Layer 11 of a small transformer language model trained on English Wikipedia (16 layers, counted from 0, width 96).
A neuron adds its activation times its output weights to the MLP's output. To switch it off is to set its activation to zero at one token and run the rest of the model.

Output weights of the MLP neurons that the questions are about. A number n stands for (n - 500) times 0.00048.
n37: 380,226,537,636,479,613,340,491,455,483,605,563,593,468,407,475,818,650,557,644,420,611,215,402,459,381,423,367,363,580,634,788,594,290,562,430,418,385,390,327,586,681,492,528,424,300,610,569,404,520,462,411,484,436,496,446,546,668,492,652,401,404,542,548,523,744,393,332,530,352,496,666,609,468,579,603,672,516,433,520,401,635,408,409,807,323,376,285,389,649,272,562,516,835,829,135
n38: 441,623,599,479,383,514,452,387,497,542,545,486,541,584,536,463,721,587,779,628,468,555,546,457,231,688,497,330,507,710,363,295,345,600,352,473,311,553,396,529,489,482,468,641,606,579,258,496,454,471,477,622,426,570,489,622,405,626,407,624,584,270,355,703,426,532,520,261,424,500,510,698,503,646,318,276,572,806,518,504,604,582,239,440,623,664,569,511,511,376,528,435,388,472,522,461
n48: 752,445,602,668,324,611,247,249,330,556,675,686,542,523,659,525,468,399,540,410,745,448,519,245,353,487,443,365,516,650,484,657,500,352,561,470,976,469,372,423,464,536,571,159,379,532,343,564,472,476,662,568,605,592,416,421,512,603,336,427,611,292,723,547,388,472,525,550,424,504,507,671,435,449,426,527,403,365,627,572,298,653,681,541,464,581,500,439,288,439,752,679,572,384,641,371
n68: 289,484,569,319,477,503,435,326,486,354,370,691,494,536,568,506,576,602,488,569,430,866,416,598,491,312,383,399,671,480,548,397,736,541,432,706,409,458,324,541,407,442,528,336,379,488,444,571,527,488,566,589,560,626,485,430,409,516,329,568,503,533,605,582,342,579,587,515,497,670,569,535,527,659,500,642,438,356,519,528,483,391,489,443,400,557,484,400,327,616,543,409,572,442,567,448
n82: 315,247,444,538,426,557,606,679,631,635,526,527,541,439,430,410,367,274,453,434,410,654,619,374,535,706,597,576,326,352,500,543,666,736,519,429,592,658,309,285,852,251,672,353,759,524,480,618,675,401,347,488,392,325,488,645,416,459,594,557,845,547,581,323,511,364,439,576,739,443,566,536,496,586,527,462,631,352,484,472,426,394,379,254,579,485,408,544,416,444,469,635,266,447,754,514
n102: 890,431,329,698,446,380,484,412,206,334,623,375,372,529,615,424,606,421,551,713,402,636,743,722,294,322,415,409,672,460,504,352,258,456,467,516,465,739,683,813,284,338,760,394,546,207,370,573,441,461,595,534,332,385,290,337,539,518,553,483,238,297,451,514,528,547,484,521,505,549,496,605,611,743,521,676,340,564,438,586,524,380,753,436,591,691,552,395,520,513,674,430,565,347,638,788
n123: 596,407,490,757,381,640,444,640,682,524,478,600,537,371,613,618,506,321,535,358,362,549,522,646,587,641,326,631,487,375,457,331,633,357,491,528,526,560,528,441,455,356,330,503,456,497,412,368,452,506,560,535,522,419,642,693,457,500,426,472,478,618,343,410,729,707,429,615,421,392,624,450,454,455,468,588,389,510,557,448,500,557,262,386,601,663,503,467,221,451,663,414,402,626,463,597
n147: 453,576,354,351,610,379,395,623,679,658,540,533,476,590,441,413,450,288,404,606,733,605,291,528,206,367,567,528,603,492,400,546,707,539,581,668,662,722,207,258,508,442,558,574,348,513,703,575,488,428,341,609,397,687,496,405,178,665,259,403,593,570,817,316,539,591,339,508,384,640,508,500,737,446,414,767,394,379,193,399,563,496,386,343,551,353,419,526,621,752,570,440,449,715,535,339
n196: 347,313,391,309,455,644,500,708,497,584,623,538,439,604,465,474,288,420,688,473,493,271,413,504,696,663,429,541,511,527,467,395,439,533,606,269,468,316,576,482,618,655,401,440,290,421,679,532,542,532,451,557,667,563,642,456,504,507,551,452,761,528,618,546,650,500,620,483,546,426,540,573,323,539,260,594,500,472,441,536,447,518,860,304,453,583,583,319,360,221,546,425,507,381,711,645
n218: 611,367,462,363,595,440,473,611,474,530,461,509,530,603,565,639,549,533,475,223,401,520,752,493,466,676,350,581,538,591,455,549,566,461,440,562,450,467,645,459,697,327,614,531,500,634,475,509,435,300,670,671,445,246,528,500,602,715,533,386,528,402,439,450,654,479,599,680,599,523,407,462,583,497,476,442,682,475,391,363,477,432,479,514,346,449,434,443,410,541,386,467,469,323,481,634
n299: 446,547,450,406,612,777,360,514,516,552,504,668,474,616,487,463,562,707,513,579,676,471,452,480,509,249,500,650,86,504,885,570,317,532,534,259,361,379,354,343,371,311,434,687,439,455,580,323,509,442,533,473,474,607,420,689,527,509,381,410,205,373,170,396,459,605,706,175,755,454,683,500,649,394,539,600,509,491,587,398,592,689,510,372,818,311,735,518,614,550,408,623,809,653,200,341
n309: 640,605,580,500,418,674,549,262,554,576,496,424,590,466,367,496,640,824,598,548,523,632,531,370,218,444,463,455,750,382,614,380,741,541,368,403,500,600,390,460,319,558,718,527,292,520,559,672,632,343,275,437,439,467,669,585,544,585,421,477,243,562,407,626,610,543,432,670,625,182,467,592,654,702,645,504,500,547,504,469,441,488,104,489,547,439,616,408,66,456,535,519,480,351,732,350
n334: 472,522,578,308,525,344,546,631,474,682,668,413,318,386,407,482,626,450,545,497,565,365,392,542,596,530,572,517,663,506,550,578,576,692,397,773,385,325,557,497,510,667,582,527,520,628,583,634,480,393,391,572,554,462,231,578,380,486,371,633,733,357,682,319,506,395,525,221,430,622,494,405,517,661,376,497,629,459,528,514,545,400,422,510,629,393,430,612,521,440,503,707,295,585,432,232
n338: 490,442,555,574,326,348,422,405,316,438,287,703,561,572,570,518,443,651,571,519,256,441,444,589,544,687,589,409,462,481,409,500,385,646,371,420,517,543,556,538,669,650,584,566,467,707,612,544,480,669,553,675,622,616,281,232,369,441,548,617,653,523,521,431,484,430,380,380,493,612,418,397,287,520,507,698,463,497,663,436,497,399,332,506,548,552,576,510,439,383,287,410,411,601,665,617
n343: 400,407,571,389,416,597,436,440,484,598,567,554,460,578,625,384,521,452,406,647,434,443,616,562,329,333,625,396,432,648,774,490,630,435,239,357,465,643,439,549,539,386,458,620,586,539,570,448,559,514,445,622,507,603,758,298,557,367,453,483,628,541,814,440,409,524,389,601,481,725,434,511,413,445,446,660,592,452,374,321,729,489,254,708,486,385,315,450,304,617,428,424,451,691,518,542
n366: 440,424,530,432,619,508,319,164,446,486,412,337,592,353,458,635,496,582,299,469,504,655,463,523,328,505,559,864,719,603,478,281,466,595,568,416,402,647,618,678,365,504,308,854,286,529,255,375,413,643,306,517,672,325,663,659,410,803,584,573,453,562,500,280,437,566,301,581,339,430,551,719,367,662,553,459,394,571,500,630,472,509,548,504,559,654,666,252,417,769,554,428,542,626,230,440

Each question names a token from some text and the token that comes next. It shows the activations a of the neurons there, in the order above. A number n stands for (n - 500) times 0.014.

Then comes g, the gradient of the next token's log-probability with respect to the MLP's output, scaled to length 1. A neuron's effect is roughly proportional to its activation times (output weights . g). A number n stands for (n - 500) times 0.00075.

"E", then "st"
a: 500,500,500,500,500,500,500,500,500,500,500,527,500,671,635,500
g: 550,380,629,373,498,382,681,633,393,513,606,302,648,565,521,722,334,508,627,513,513,693,603,683,591,362,598,492,501,607,391,402,262,385,699,556,238,643,444,411,367,593,610,487,464,527,476,763,536,193,713,734,717,472,495,210,336,498,656,380,478,362,556,723,624,412,448,458,464,699,293,437,409,396,571,662,371,575,479,632,286,589,431,517,585,538,538,609,366,82,429,444,396,322,565,577
Which neuron, switched off, raises the next token's probability most? n343

"et", then "our"
a: 500,601,713,500,500,535,500,500,500,500,500,500,500,500,500,500
g: 651,487,549,560,655,451,313,488,677,438,262,544,469,318,456,662,572,579,496,366,757,510,214,184,480,350,352,644,560,516,748,701,577,173,618,675,639,278,564,502,261,403,325,532,344,580,588,679,629,541,305,675,402,583,841,264,486,365,540,462,513,797,604,476,364,543,515,517,496,590,711,337,276,434,462,529,707,329,405,410,497,459,533,458,555,503,524,480,531,487,398,521,560,592,461,582
Switching off which neuron hurts the next token most? n48

"ed", then "ford "
a: 500,500,536,500,500,500,500,500,500,500,500,500,577,500,500,596
g: 299,403,451,513,689,228,424,298,526,434,592,606,408,528,421,489,427,555,367,451,651,433,515,634,297,618,429,573,569,555,474,643,424,433,488,464,638,562,452,663,419,360,331,578,672,480,634,648,455,388,513,88,519,437,419,567,410,270,639,521,372,260,486,587,688,518,646,434,482,559,591,509,719,291,104,776,468,512,698,791,547,433,718,547,550,494,380,270,684,797,611,518,455,614,467,451
Switching off which neuron hurts the next token most? n366

"re", then "ach"
a: 500,500,500,500,500,500,500,500,720,500,597,500,500,500,500,500
g: 341,412,541,840,576,523,353,731,606,370,690,391,504,339,621,539,575,706,176,456,585,545,443,551,632,557,431,533,359,359,554,457,692,245,641,521,517,145,553,492,354,327,617,302,386,676,406,405,769,506,443,446,379,762,497,689,553,468,532,686,361,308,489,302,568,481,682,460,683,503,640,290,335,454,318,532,466,517,489,571,648,583,388,361,569,489,318,625,568,424,458,801,598,497,437,479
Switching off which neuron hurts the next token most? n299

"p", then "ian "
a: 857,500,500,500,500,500,500,657,500,500,500,500,500,500,500,500
g: 597,526,523,662,603,686,622,504,448,586,622,685,699,651,556,401,424,255,637,403,164,669,406,285,657,657,652,550,442,520,326,633,205,721,589,447,536,392,476,317,496,753,578,614,428,407,474,442,703,424,405,589,498,458,581,431,728,428,582,388,574,397,458,425,460,425,184,615,338,201,508,628,540,692,355,400,450,521,466,405,458,675,423,371,398,463,319,702,517,671,372,249,441,486,764,511
Switching off which neuron hurts the next token most? n37

"time ", then "of "
a: 500,500,500,633,500,500,518,500,500,608,500,822,500,500,500,500
g: 646,396,769,358,794,402,511,801,600,455,595,467,720,527,646,604,470,464,550,428,338,453,535,641,570,629,454,522,386,389,416,617,410,467,459,574,333,651,515,347,893,393,503,535,428,513,226,185,490,388,720,432,456,595,378,513,756,427,402,604,351,530,319,490,543,616,784,464,481,383,506,468,390,629,462,450,624,695,224,305,405,442,570,270,426,489,310,429,535,705,382,719,438,408,578,435
Switching off which neuron hurts the next token most? n218

"the ", then "O"
a: 599,500,500,649,500,500,500,500,500,500,500,500,500,500,500,500
g: 464,498,341,559,656,513,136,413,376,585,530,648,306,554,572,273,722,597,319,213,136,524,354,305,540,644,413,439,502,558,545,518,531,626,334,591,660,371,417,340,579,489,456,544,552,545,553,749,480,783,501,492,758,513,499,530,479,553,408,762,555,448,376,280,456,552,509,486,683,695,494,362,654,612,551,477,527,215,586,350,486,345,752,283,597,358,510,574,513,557,542,626,326,578,734,503
Which two neurons, each switched off alone, lower its probability most, in order? n37, n68

") ", then "| "
a: 500,500,500,517,500,500,500,568,563,565,500,881,500,500,500,500
g: 515,815,505,520,494,554,526,634,441,408,370,475,450,402,645,403,487,652,362,775,573,587,219,551,533,592,213,622,611,598,459,408,382,574,303,568,401,603,274,403,651,566,507,445,432,609,393,286,262,656,351,124,628,643,450,560,612,606,561,503,416,340,341,823,560,588,523,496,518,394,382,486,327,408,346,325,356,450,571,544,259,562,912,643,545,663,676,593,489,563,563,469,600,556,522,443
Which neuron, switched off, raises the next token's probability most? n309

"tic ", then "and "
a: 520,500,500,500,500,500,500,625,543,500,500,500,500,500,500,500
g: 711,462,436,559,742,710,350,488,388,209,410,264,410,628,563,418,453,436,526,745,517,432,516,378,443,597,460,596,489,185,543,795,470,323,567,623,209,383,493,564,643,720,383,415,276,684,671,488,378,574,412,701,267,728,525,503,426,435,446,310,598,431,666,542,513,680,348,600,554,351,459,663,554,638,522,524,401,519,641,360,574,714,329,437,245,480,412,523,484,638,542,711,428,436,338,665
Switching off which neuron hurts the next token most? n147

"w", then "est "
a: 531,500,500,761,500,500,500,561,500,500,500,500,500,500,500,500
g: 347,423,384,362,654,586,686,488,709,442,712,502,466,520,371,550,726,406,566,400,444,775,186,623,419,388,437,473,448,446,472,394,303,561,476,558,539,532,708,533,693,612,711,437,584,520,364,593,691,472,467,823,434,641,310,357,310,419,580,339,519,392,417,698,676,560,470,369,682,590,400,683,352,288,396,638,400,466,768,491,391,598,472,464,529,90,536,671,533,511,592,533,319,351,479,298
Switching off which neuron hurts the next token most? n68

"Can", then "al "
a: 500,500,503,500,500,500,500,500,500,500,500,587,500,500,500,500
g: 390,641,715,432,446,434,734,450,610,437,502,263,455,510,484,615,456,240,413,366,213,577,296,370,427,236,460,587,500,484,506,463,671,654,782,357,592,244,748,612,520,465,360,575,598,492,585,529,317,549,464,534,455,471,834,360,704,395,364,313,373,635,635,523,549,474,259,387,691,548,535,625,572,499,813,449,461,740,667,428,488,366,363,498,607,244,571,659,475,645,557,606,360,551,421,468
Switching off which neuron hurts the next token most? n309

"in ", then "the "
a: 500,500,500,632,500,500,730,500,500,500,500,614,500,500,500,500
g: 530,309,764,651,324,604,487,508,639,449,474,609,412,472,446,510,460,651,722,240,183,629,223,587,726,601,386,431,478,227,450,446,397,439,658,791,352,402,509,514,660,538,296,376,583,588,567,547,368,344,312,374,636,540,448,244,575,530,562,594,535,356,397,568,584,747,503,553,632,439,593,448,530,737,662,631,632,537,527,451,627,484,256,457,710,651,404,470,610,404,602,522,381,165,374,445
Switching off which neuron hurts the next token most? n123

"de", then "ad "
a: 500,500,500,511,500,500,500,500,640,500,639,500,560,500,500,500
g: 369,574,596,604,663,289,677,438,458,528,515,510,469,501,781,478,471,368,572,749,599,386,338,612,527,200,581,253,382,599,651,241,503,521,674,645,591,707,464,567,730,344,366,541,616,571,386,392,450,552,485,400,386,482,342,493,746,450,480,378,221,428,486,389,626,509,911,538,507,538,607,492,186,557,283,584,607,463,389,480,469,388,493,421,630,327,383,442,715,481,541,777,551,520,265,560
Switching off which neuron hurts the next token most? n299

"out ", then "f"
a: 500,508,500,663,500,500,608,500,500,660,500,978,500,500,500,500
g: 421,525,388,395,172,497,589,327,593,657,495,415,346,584,319,261,361,490,583,578,593,665,526,447,283,497,553,543,596,816,469,285,537,578,517,342,535,419,554,712,279,382,661,488,591,552,787,715,668,575,254,479,568,387,550,502,263,539,531,269,732,616,456,540,423,306,361,347,396,510,353,635,609,406,618,430,417,348,715,682,590,643,463,715,549,664,585,436,289,391,685,345,477,627,530,608
Switching off which neuron hurts the next token most? n309

"tim", then "ing"
a: 500,500,500,500,504,500,500,500,500,500,500,500,500,500,500,717
g: 476,333,263,519,491,568,373,632,563,581,426,640,515,410,471,419,504,453,553,627,573,381,427,548,372,728,529,840,655,422,510,420,382,437,519,599,586,522,642,819,653,645,515,544,365,455,270,333,580,712,731,401,534,419,499,738,518,762,419,730,409,281,333,586,374,556,431,542,548,578,631,559,325,608,525,602,698,441,379,509,217,465,424,529,219,160,557,433,488,250,317,671,449,320,440,594
Switching off which neuron hurts the next token most? n366

"8", then "6 "
a: 500,683,500,500,500,500,500,500,500,500,500,500,500,500,500,500
g: 572,584,503,424,522,715,242,525,375,352,365,492,809,479,600,367,464,752,470,228,361,688,642,570,511,734,526,327,340,579,494,783,568,571,438,326,805,582,257,346,639,540,407,435,601,789,663,356,482,482,513,385,568,402,570,394,273,560,301,582,571,353,433,344,377,819,427,305,351,484,651,551,406,451,595,375,391,633,511,521,434,469,424,330,823,569,570,552,540,504,483,545,519,398,530,526
Switching off which neuron hurts the next token most? n38

"20 ", then "("
a: 508,500,500,511,500,551,500,568,570,500,500,500,500,500,500,500
g: 689,333,678,392,360,607,478,482,489,497,663,386,555,466,342,490,413,137,677,396,480,678,537,447,522,519,614,470,316,211,264,618,482,400,564,367,554,411,582,432,346,611,458,342,382,224,525,716,595,553,696,852,544,402,441,596,498,507,614,718,662,559,543,377,499,685,501,384,611,490,649,522,562,551,746,594,443,664,337,546,632,522,560,187,414,333,288,525,429,269,410,790,550,411,600,538
Switching off which neuron hurts the next token most? n196

"ad ", then "M"
a: 500,500,569,500,500,500,500,500,538,500,500,500,500,500,500,500
g: 496,125,461,599,408,434,377,450,421,735,412,623,639,709,354,551,619,169,575,483,507,553,346,399,343,494,509,288,552,495,655,594,605,454,668,532,587,587,591,528,373,96,340,599,614,395,491,571,596,560,587,651,549,366,613,422,440,552,409,611,748,612,415,477,750,237,263,688,323,747,742,418,476,507,380,579,722,387,440,517,441,611,579,392,465,419,394,297,415,340,487,552,687,565,601,563
Switching off which neuron hurts the next token most? n48

"US ", then "1 "
a: 500,500,500,500,500,500,500,500,500,500,500,500,500,500,591,500
g: 494,534,589,378,306,362,328,466,413,266,578,517,765,328,749,752,647,522,694,439,431,456,502,333,551,392,475,445,409,574,457,420,436,435,113,339,554,354,523,437,486,827,453,393,602,323,728,410,547,525,481,360,378,389,602,350,500,550,402,657,516,455,602,409,334,464,536,601,390,748,863,714,308,586,385,515,663,768,596,492,504,525,557,551,605,388,255,714,572,459,510,578,481,714,489,425
Switching off which neuron hurts the next token most? n343

"t", then "ual "
a: 500,500,500,500,500,500,500,649,500,537,500,500,500,601,500,500
g: 453,820,651,451,490,385,535,611,538,439,305,509,622,786,528,652,708,329,596,511,476,422,431,439,592,485,704,576,405,458,603,448,431,468,418,557,488,583,441,199,733,666,560,376,495,271,528,753,512,496,496,677,320,332,509,331,573,368,464,740,513,289,304,552,455,679,261,609,721,504,557,352,547,683,429,747,330,612,195,327,437,583,425,504,325,424,433,569,477,655,301,532,615,469,250,596
Switching off which neuron hurts the next token most? n147

"==", then "Com"
a: 599,500,500,500,572,500,500,500,500,500,500,500,500,500,500,500
g: 414,546,562,440,661,446,380,563,477,434,282,369,577,629,616,324,627,581,392,520,495,694,305,639,564,448,337,653,534,460,368,617,473,647,351,410,596,681,585,455,838,554,796,588,560,782,721,592,528,404,593,440,561,574,474,400,562,576,375,423,636,560,552,23,460,298,384,595,394,594,280,593,496,456,556,581,537,505,558,472,216,362,223,431,533,756,529,419,376,671,391,440,464,237,578,351
Switching off which neuron hurts the next token most? n82